Layer 4 of a small transformer language model trained on English Wikipedia (8 layers, counted from 0, width 128).
A neuron's activation on a vector x is SiLU(gate . x) times (in . x), where the dot is the dot product.

Input weights of the MLP neurons that the questions are about. A number n stands for n times 0.0068.
n8 gate: -60 -39 -8 62 -2 -18 -17 0 -26 9 -12 -11 -44 8 47 -4 0 -14 17 -36 10 -18 48 -49 -5 -3 -40 -2 4 41 3 74 -8 48 3 24 -12 7 -6 0 -50 29 -12 -33 46 9 7 -1 -16 -45 -26 25 34 10 -12 -9 38 -26 -18 33 -29 17 -21 -16 -2 -26 44 -1 -3 0 -27 16 -32 43 7 -51 -18 7 17 -7 -10 28 11 18 -1 -5 50 -6 -13 -18 12 14 -6 -21 19 -19 40 -8 20 22 48 -12 -3 -18 -26 14 -11 -3 -19 7 48 4 -33 29 27 33 -18 5 -23 -67 -28 44 38 -38 28 -27 -29 -11
n50 gate: -40 -10 -17 28 17 3 25 -13 11 -6 50 -14 7 -1 24 36 70 9 23 35 -15 -31 18 4 8 26 14 25 2 5 -64 -22 -10 2 20 0 -8 10 -10 14 20 -39 14 -11 60 37 -12 11 -24 -12 -36 -21 -33 4 14 17 -4 -9 -20 -27 -11 -26 -8 -13 -44 -14 27 -11 61 -1 4 10 1 -25 -9 4 33 17 -2 16 24 27 -18 21 -26 50 10 11 11 -18 -38 13 -18 9 4 -11 27 -23 -1 22 -21 25 35 -15 -48 1 15 26 10 45 14 -15 -26 11 -29 -49 31 -29 14 5 -11 -22 -12 19 -7 21 24 -26
n87 gate: -24 29 -18 43 -3 20 -20 2 -1 26 46 -16 -18 21 -12 11 -18 -35 18 35 42 -13 25 -28 0 1 12 17 4 -32 20 10 -28 -10 11 21 -35 -22 -30 -17 -65 29 32 33 -7 -10 -34 6 25 5 -13 38 -43 1 10 12 -41 20 -12 -29 -13 -7 -12 23 -29 -15 -2 10 -3 -1 -12 59 13 6 32 -9 -15 -19 -51 -17 -5 28 -18 -6 33 -24 22 -30 -17 22 51 8 -5 39 -2 -3 12 5 11 -1 17 -15 -9 -8 68 22 19 31 -43 15 1 4 -45 -32 5 4 13 -16 33 -23 17 35 -3 27 -18 -29 14 4
n119 gate: -39 -42 -32 -15 -78 -11 6 -19 -1 12 6 8 43 -34 -88 -52 15 -33 28 9 -23 -36 -7 17 65 -6 21 -33 -31 -12 34 24 38 -1 -13 18 19 -36 3 -21 21 8 -25 -20 -14 0 -9 -12 -20 -10 18 20 -17 -28 -54 11 -15 5 5 -23 3 18 66 -41 38 -39 -9 -18 -12 17 6 3 -28 3 -5 13 -25 41 -37 -13 -4 -4 13 4 10 -2 -24 -21 -5 -22 -23 -22 5 -19 16 -2 0 -16 18 11 -2 26 20 -20 -10 -26 -7 -25 17 43 11 -23 19 -10 7 -20 -6 24 1 -7 5 7 -18 -36 -30 19 19 -20
n184 gate: 16 -13 -36 3 -11 47 5 37 22 -22 -27 -23 -11 18 -41 -17 -12 -19 -26 -57 -25 -7 28 -15 -10 2 -1 -3 20 -16 -21 -25 32 -29 -4 14 -10 -3 -3 -12 38 26 17 -35 -21 -12 4 -8 37 20 26 -34 -16 -26 -8 -35 -13 28 33 21 0 15 15 16 1 -7 -20 -1 23 9 2 -20 22 25 29 -34 22 36 -3 28 44 13 -5 49 -8 -15 -3 28 -3 -24 -12 -2 27 -25 -8 1 -16 -11 -32 -35 15 6 -21 -33 1 -5 20 62 34 9 5 58 -46 8 23 -2 22 -37 -34 38 -49 -23 33 -28 -38 94 29 -30
n265 gate: -10 11 -5 -8 27 -13 -34 -31 -27 -14 15 -20 23 2 -13 -16 5 -21 16 -18 -5 0 -9 -20 -23 0 4 44 -5 -30 -15 9 8 10 -51 16 -15 -11 40 29 -43 -9 24 -39 -1 -18 26 40 2 50 -15 8 7 -20 -5 40 -12 -60 -19 16 -9 -9 -14 -7 -22 13 30 34 -38 -5 20 -9 7 -5 -34 16 -4 -5 38 -16 7 54 4 34 -22 26 3 31 -32 19 -26 -34 -3 -1 -15 -9 -3 3 18 4 -22 -23 41 35 -7 7 2 16 -37 17 -27 16 -56 21 8 26 9 25 -20 -10 22 60 9 4 -34 -27 -25 15
n8 in: 3 33 24 15 -13 -20 -2 -82 3 -15 12 -12 -2 -5 8 1 -63 -10 11 12 27 8 -19 47 -6 -4 41 13 -31 -29 23 31 -16 0 64 -18 3 -18 -18 -1 -7 -4 30 43 -18 -4 -11 -14 24 -27 -8 -3 -21 -36 -38 15 -25 -45 68 6 -26 -66 36 -18 35 17 -55 -31 13 16 -21 9 -3 20 -12 8 9 -38 -6 -6 13 27 1 -10 -10 -33 14 4 26 45 47 -12 12 -4 -12 34 -11 6 10 17 -21 -16 -38 4 14 -23 -1 26 1 -10 -38 56 35 25 32 4 10 13 24 -15 -14 27 -1 40 44 -9 5 0
n50 in: 12 -5 28 -10 -28 -19 -10 5 -43 -9 23 6 19 -11 16 -56 -17 -17 26 13 30 8 7 -28 4 15 3 25 -5 -8 18 19 -21 15 -18 -21 15 -34 4 20 -4 -4 -24 -6 -41 -2 3 -50 -35 -3 28 27 16 -45 -21 15 -20 -12 -8 21 3 6 -18 -7 -25 50 20 27 0 -15 -3 -17 -14 -8 -28 39 2 7 14 -13 -9 -18 12 -17 -31 -39 -1 27 -49 -13 9 29 -17 13 -6 1 -9 42 -45 -5 13 -35 -7 -10 -56 28 -5 -26 4 16 55 -39 10 4 73 3 36 3 22 -27 26 -2 6 22 34 -10 16 52
n87 in: 33 13 19 -11 14 39 -18 -6 -22 -43 17 25 -9 -33 -3 -14 -15 -21 24 -14 -5 24 -3 1 -35 33 8 -1 -6 -19 22 34 15 6 -17 -36 -8 0 10 -8 33 -33 -6 -12 -31 -14 3 -8 15 18 30 -5 -2 -21 60 8 6 32 -10 -3 -31 -12 39 11 -9 -15 -37 1 19 -29 29 8 1 -50 -8 6 10 -51 31 -21 -13 -18 -3 3 -31 15 -20 -5 -25 -26 5 -14 -14 13 -41 -17 4 21 60 45 -27 25 -26 -24 2 54 11 28 15 12 -71 18 -21 7 -8 11 15 -12 -11 -17 -33 2 4 43 7 61 -14 -18
n119 in: 2 26 2 48 -6 -28 -25 -13 -9 32 15 -29 2 -25 -37 -20 -6 -10 4 -6 65 -40 22 23 -18 -14 10 19 -34 -6 -28 -18 -17 2 -2 -5 10 -48 -45 -4 37 6 -4 14 55 20 26 -35 0 -2 -45 11 15 -5 21 -17 17 -7 30 -57 -10 35 -10 8 -1 2 -33 -16 9 1 55 -34 -5 -4 6 -25 11 14 15 11 12 -35 5 -6 29 -7 2 17 9 -46 -4 19 -12 -15 35 35 31 15 -21 1 33 1 -18 -3 15 -26 34 37 -22 63 -1 -9 7 28 -18 -32 0 -18 -31 -45 -11 -42 -8 -15 -73 -5 -20 -16
n184 in: -35 6 -12 12 4 23 -23 -15 -3 12 30 4 -9 9 -24 1 -32 -4 -6 -12 27 21 -28 -41 33 18 13 2 -43 51 29 4 -20 17 2 15 -34 35 -4 11 -30 34 -33 36 -21 25 -25 8 23 45 -8 15 -1 36 -20 -7 32 -43 11 29 -56 9 -19 -44 -8 -8 -26 43 -26 39 3 30 0 4 -12 11 2 9 0 -12 -32 40 -36 -15 6 17 30 -38 -35 -4 16 30 -41 -4 -34 -3 -7 -6 -21 -44 1 3 -9 10 20 -22 11 -16 30 42 32 5 -16 -3 -16 27 -36 -17 -19 58 -16 26 -21 -1 25 -36 28 -11
n265 in: -30 -11 -9 -17 29 22 26 -23 -44 55 20 49 14 -17 28 -2 13 50 -9 -4 -13 -10 14 26 8 -26 -4 -3 22 -24 36 21 -12 15 -15 -12 32 17 -14 2 21 13 -14 78 -21 19 4 -47 -14 23 -2 3 9 7 -10 10 42 9 9 -4 -14 -32 8 39 -4 3 27 -36 51 -14 27 15 -27 37 3 44 13 -26 7 -12 -1 12 -2 6 -12 -11 4 25 -15 -12 16 -17 -16 -13 -64 17 -2 3 8 -33 7 45 -14 14 5 1 30 27 -10 -50 5 -8 6 22 3 -31 12 8 10 13 12 -25 -8 -36 -10 42 -21 17

Each question shows a token from some text and the vector x that enters the MLP there. A number n stands for n times 0.03.

" signed": 12 -21 -8 -30 15 -7 1 -7 -12 10 -4 -8 -13 -13 25 8 -61 24 -1 36 27 -41 -7 -20 -25 25 -10 1 24 -33 11 8 33 -17 -4 -12 -15 -16 -10 4 -5 2 -12 -5 -1 10 -6 -36 -40 -9 1 18 -7 -4 11 -13 -62 -11 21 8 -18 -34 -4 32 15 -1 27 -3 30 -27 13 -8 -6 20 -24 10 -19 6 -8 1 16 -40 25 12 24 -10 -23 21 8 31 -14 -2 1 6 18 29 29 -11 48 13 0 -9 -22 8 -9 16 -8 -39 7 -14 -28 45 11 -6 -13 0 14 -11 -27 33 30 13 1 -11 9 -39 -6 -7
Which of these neurons fires most? n184

" Canada": 14 -35 8 -16 21 3 -11 -22 7 7 19 8 -11 17 14 -2 -18 4 -47 -9 11 29 -65 -6 -8 1 -20 24 -7 1 12 4 59 -19 3 -11 9 13 1 14 50 -15 7 37 10 -1 -13 3 5 -8 -7 12 11 -19 -5 -21 -23 -47 4 -15 -26 7 15 -12 -20 27 -9 23 -8 -9 21 -7 23 -12 40 -29 -1 16 23 -41 19 -2 14 4 13 -13 -8 19 3 -1 8 26 22 7 -4 -25 -12 3 -27 -1 -23 -21 2 -16 -14 25 -40 -3 1 8 -9 21 13 29 -14 -8 -17 -34 -1 7 8 -54 -52 7 42 -5 -22 -8
Which of these neurons fires most? n265

" Ph": 3 -17 -11 -5 51 -7 -44 21 -7 -12 -12 5 29 12 -33 -33 -1 4 -13 -6 50 0 -10 -7 8 -3 8 10 -10 16 -15 4 22 22 0 20 -2 1 -5 -3 8 -25 1 -37 5 3 -17 15 9 -13 9 3 -26 -11 12 3 -19 16 -8 -69 -22 -29 -24 32 -5 -33 23 -8 -27 12 5 -11 13 10 16 -4 11 -5 -7 -3 1 -73 -1 -37 13 7 19 13 3 34 -17 -4 -1 34 2 19 -12 -10 5 13 18 12 6 10 -15 2 -11 -14 37 8 -5 -11 27 -3 11 13 -16 -18 41 19 -24 20 -58 -12 3 -15 -12 18
Which of these neurons fires most? n265

" Brit": 7 12 2 -29 9 -2 -37 -20 -24 7 -1 4 -18 15 20 -14 -10 -11 -38 11 68 -1 -32 23 -27 9 -8 35 27 39 -16 7 15 1 10 -1 16 -9 3 27 4 0 -3 1 -15 37 -6 21 -27 -12 -15 -17 12 -18 -2 -20 -55 -9 -4 -24 5 -5 23 32 5 17 -3 -12 0 4 13 -16 -32 24 16 -12 -4 18 9 -33 5 -23 21 9 -16 6 -42 -6 6 -15 -6 -21 29 35 0 25 -1 20 -5 20 -37 -27 6 -4 1 -15 -27 -22 6 12 -14 13 4 -1 18 0 -4 -20 16 -10 -15 -42 -32 -10 -20 25 -10 4
The two highest activations, in order: n184, n265

"ym": -14 6 14 -5 41 10 -10 38 22 -7 -7 -27 7 -32 23 -40 -3 -15 -40 13 41 20 3 5 -10 8 12 19 -1 6 -19 24 13 5 -29 26 11 -5 -19 11 -24 -69 -33 5 -20 16 -21 22 46 -4 3 1 -7 -8 -12 12 7 18 -13 -53 -11 4 -29 41 -7 -39 0 -24 18 -8 -10 -14 -44 9 5 8 7 -19 2 -2 -39 -7 -15 -27 -29 20 -10 19 -14 -3 -11 16 -4 15 -31 18 -18 -19 11 8 -23 -4 23 17 27 -14 -34 5 36 11 -4 -1 21 -13 3 -50 -22 -8 -19 -1 -13 2 5 -9 21 -21 -11 -2
Which of these neurons fires most? n8

"ball": 4 -10 1 -9 58 8 16 14 38 24 -38 28 19 10 35 5 -44 22 -20 -11 20 24 -26 23 26 8 6 14 0 -7 -20 8 32 9 -3 -16 23 12 3 -19 6 -17 -11 29 -2 12 -5 -6 14 -4 -18 -29 -6 7 32 -21 -20 -59 -12 -39 2 -28 -36 4 1 3 29 10 6 -21 26 9 12 29 -15 -42 -7 -8 18 -21 19 -4 4 4 8 21 -10 17 18 -1 17 14 15 32 1 6 -15 -6 -11 -2 3 -19 -11 -49 -12 -7 -22 -2 20 -14 30 13 19 -28 -14 5 9 -11 10 16 2 -14 -19 -19 43 -26 -8 -10
Which of these neurons fires most? n87

"ki": 18 -10 -14 -8 11 -7 25 13 0 -7 -11 7 25 -21 8 -18 8 37 -8 16 25 -29 -3 44 5 21 24 0 17 -3 12 9 54 7 -10 0 -4 -2 -20 -25 23 -6 -24 -25 -26 3 -4 44 27 2 20 7 16 8 39 -21 -42 -9 -3 -18 -6 -12 -35 -15 13 29 26 -6 -12 -15 9 34 -26 2 -6 -15 26 -9 8 -7 -10 16 -21 2 14 38 24 -14 25 11 13 -4 27 17 -29 11 -24 2 -7 20 -37 26 2 -12 4 18 -5 -56 17 -13 33 37 1 -46 0 -14 7 4 -10 -13 -1 -24 8 -30 25 -24 23 -21
The most active neuron and its activation: n8, at about 0.15

"from": 4 12 27 -47 27 -6 -13 39 -6 36 -3 -7 -4 -10 -17 -19 -30 21 -3 -10 21 1 -8 -1 -24 -5 -4 -31 42 8 5 -55 16 1 4 -11 -11 23 7 -41 -12 -19 -5 1 12 34 -17 -13 -24 -11 9 -24 34 -3 17 -28 -14 -4 4 8 -7 -21 0 18 16 28 29 -4 23 -10 30 -1 7 -1 -21 27 -35 40 -2 -6 0 8 21 6 -28 14 1 41 27 29 -4 -2 18 -12 -5 -5 7 35 28 31 16 -4 23 -8 -15 -13 -30 -14 11 -1 -23 12 28 -14 -16 17 17 -7 -6 13 -7 13 1 -10 13 25 2 29
The most active neuron and its activation: n119, at about 0.34

"OR": 12 0 26 -17 -54 19 7 -2 16 9 1 -18 4 19 18 -6 10 22 -67 0 -6 12 -47 7 27 0 0 -18 15 12 13 -29 40 -17 0 -10 16 28 -39 6 45 -17 -16 9 -22 6 -27 25 -18 -31 -9 2 24 -17 8 -63 11 -29 15 -14 -26 -6 30 7 -13 24 -9 41 3 -16 47 -31 15 -20 -15 1 -2 5 8 -13 10 -14 -6 -13 30 15 -20 -8 -17 10 2 24 25 -22 -4 28 -31 -12 -1 2 17 4 5 3 -12 31 -24 1 9 7 -27 -15 -11 -33 -3 -1 -17 0 -20 -16 14 -6 -15 -3 20 -13 1 -23
Which of these neurons fires most? n265

"10": -19 -10 35 -20 9 -11 -4 -5 -16 -14 -36 -15 -11 -3 -13 16 -17 15 -10 0 -5 4 38 1 42 3 -13 -11 26 7 27 4 27 7 -38 -17 27 -11 2 -29 39 0 -5 -18 1 10 -55 -6 2 -44 1 21 15 -7 -11 -21 -14 13 -23 13 -35 -3 10 7 10 9 -15 16 -17 1 12 18 -21 4 -8 -13 -2 -6 -1 -1 39 -1 21 -8 -2 42 5 -1 -2 8 9 13 9 -4 18 -5 -1 34 -22 28 -33 2 23 3 45 5 -13 -19 8 -41 -17 -3 23 1 -27 1 16 8 9 4 15 1 -13 -18 29 6 -8 -20
Which of these neurons fires most? n184

" Justin": 9 -3 12 -19 37 -23 -17 -3 -18 42 1 16 8 27 11 25 -36 19 23 0 51 9 -16 20 -5 -17 36 23 1 8 7 -10 31 13 -2 -15 -25 -3 -9 -6 -4 3 -11 9 10 11 -9 -6 4 6 -25 18 16 2 6 -3 -58 -28 -36 5 -14 -8 30 6 3 26 29 4 -23 -32 31 -4 36 4 -14 8 -16 15 -5 -15 -17 -15 22 15 9 31 -4 45 18 -5 7 -6 12 29 15 6 -6 18 -19 11 -3 0 -9 -1 -10 0 -44 -15 4 3 -14 38 -16 -2 19 -8 3 31 3 -7 -18 -35 -64 -31 8 24 -27 8
Which of these neurons fires most? n265

" Cup": -5 -17 -16 -7 44 -19 -1 31 5 25 8 8 -33 1 22 -18 -10 1 -38 -15 0 16 -24 3 13 -6 30 3 -12 -7 2 11 41 -8 -9 14 32 18 -18 -23 38 20 -32 -2 -7 1 3 -17 22 -20 40 16 6 -2 4 11 -14 -49 -24 19 -21 -24 -25 17 -19 -15 11 19 1 -1 6 28 12 47 -30 -22 6 -24 18 -10 32 -26 3 -17 2 -2 16 16 -2 4 1 37 40 21 22 -9 -43 6 -13 4 -14 -16 -2 3 -4 -5 -34 4 -1 -4 13 18 23 12 -21 -25 4 -6 -16 17 -4 2 -34 -7 23 0 -1 -38
Which three neurons fire most, strongest first? n184, n119, n87

"term": -23 -7 -4 31 10 -29 -15 15 -6 -2 -17 8 -21 16 16 -11 6 40 2 18 4 16 5 11 -5 25 7 7 -1 -6 18 7 23 24 -27 11 0 23 -13 -7 20 -4 -30 -24 -7 -10 -29 24 -20 -48 -5 1 2 15 -21 8 -16 7 -10 0 -57 -32 -24 -13 36 -55 -18 18 28 3 14 16 -10 42 17 14 -3 -22 4 -27 -16 -26 -25 23 -34 -22 -14 24 3 28 4 3 18 -3 -10 -4 23 0 -35 -21 -25 -8 11 -30 32 -19 -10 -3 6 -18 27 28 30 10 -5 -11 -10 19 -25 -13 0 21 30 -5 5 -9 -25 4
The most active neuron and its activation: n8, at about 3

"ils": -9 -2 -11 -11 -17 4 6 1 36 -9 3 -5 -24 -16 -6 1 -24 -19 -22 -4 2 57 -23 -1 9 5 29 -19 31 2 -4 2 40 41 -11 -13 20 1 -40 7 -22 0 -3 29 -33 13 -38 11 32 26 -12 -4 5 -18 -5 -4 -8 -15 34 -30 -16 -6 -35 36 -8 4 2 -26 -9 1 9 5 -21 4 -7 10 13 -16 30 -5 23 -18 12 -36 -2 31 -23 -27 14 6 28 10 4 33 14 -24 -22 10 -5 7 -19 -30 24 -22 -29 -4 -30 -16 31 31 0 -4 -14 -41 -7 -21 5 2 5 -11 -13 -12 -35 15 51 -5 5 -13
The most active neuron and its activation: n265, at about 0.34

"to": -29 -7 26 -26 -6 2 8 -7 -17 -10 -13 -27 12 20 12 -23 8 6 31 -31 35 0 -16 -12 8 -7 -4 -15 28 20 37 -35 8 -2 -13 -19 13 26 10 24 -13 8 -3 -8 -7 -4 -13 8 -14 -8 6 -32 43 -25 65 -28 3 23 16 -18 -11 -55 -15 4 27 -5 1 -28 -12 -12 2 -17 -13 13 9 8 -15 14 40 5 9 8 6 -19 -2 6 3 32 51 10 -10 9 42 -31 -3 -7 -29 33 -21 56 -3 -17 -5 5 -13 -7 -5 10 -19 -10 -8 6 3 6 -12 0 -19 -21 -16 2 5 12 -7 21 6 5 22 3
Which of these neurons fires most? n119

"s": -2 -35 -2 -35 6 11 -8 -4 13 -4 40 42 -24 -5 -26 21 12 5 -16 1 11 1 -47 -11 -2 -38 17 -15 5 20 -15 -2 40 -28 -20 -26 -13 -7 -50 19 27 -11 -22 20 5 22 -17 33 26 -5 16 2 45 -2 -13 -21 -5 -15 2 -37 -3 -13 2 19 4 15 -4 45 3 5 10 5 23 7 13 31 -35 -17 -34 -3 12 9 2 -7 -11 25 3 6 25 22 44 -4 -26 15 -1 -4 -10 13 -19 20 0 -27 5 -5 -16 -1 -15 44 6 33 8 -10 18 -14 -16 12 -6 -24 -2 -18 -4 4 -28 12 35 -21 10 -16
Which of these neurons fires most? n265

"ī": -15 28 7 -15 16 22 18 8 20 39 7 12 3 -29 32 10 10 45 -15 3 41 17 -7 25 -23 10 -17 -12 -2 16 9 8 49 -28 6 32 4 23 -13 -17 9 -2 -4 6 -24 -10 -34 30 0 3 -3 4 2 -11 28 -30 -50 0 16 -38 -14 -27 -9 6 -23 33 1 5 -29 -14 30 -6 11 -18 3 -9 -4 8 -2 4 14 -5 13 1 -3 47 7 -54 -9 11 30 -16 -19 12 -15 22 -73 2 9 25 19 11 3 -17 1 5 -21 -14 24 4 -6 26 11 -45 1 -18 15 0 22 -19 7 -5 -13 6 25 -5 20 11
The two highest activations, in order: n87, n119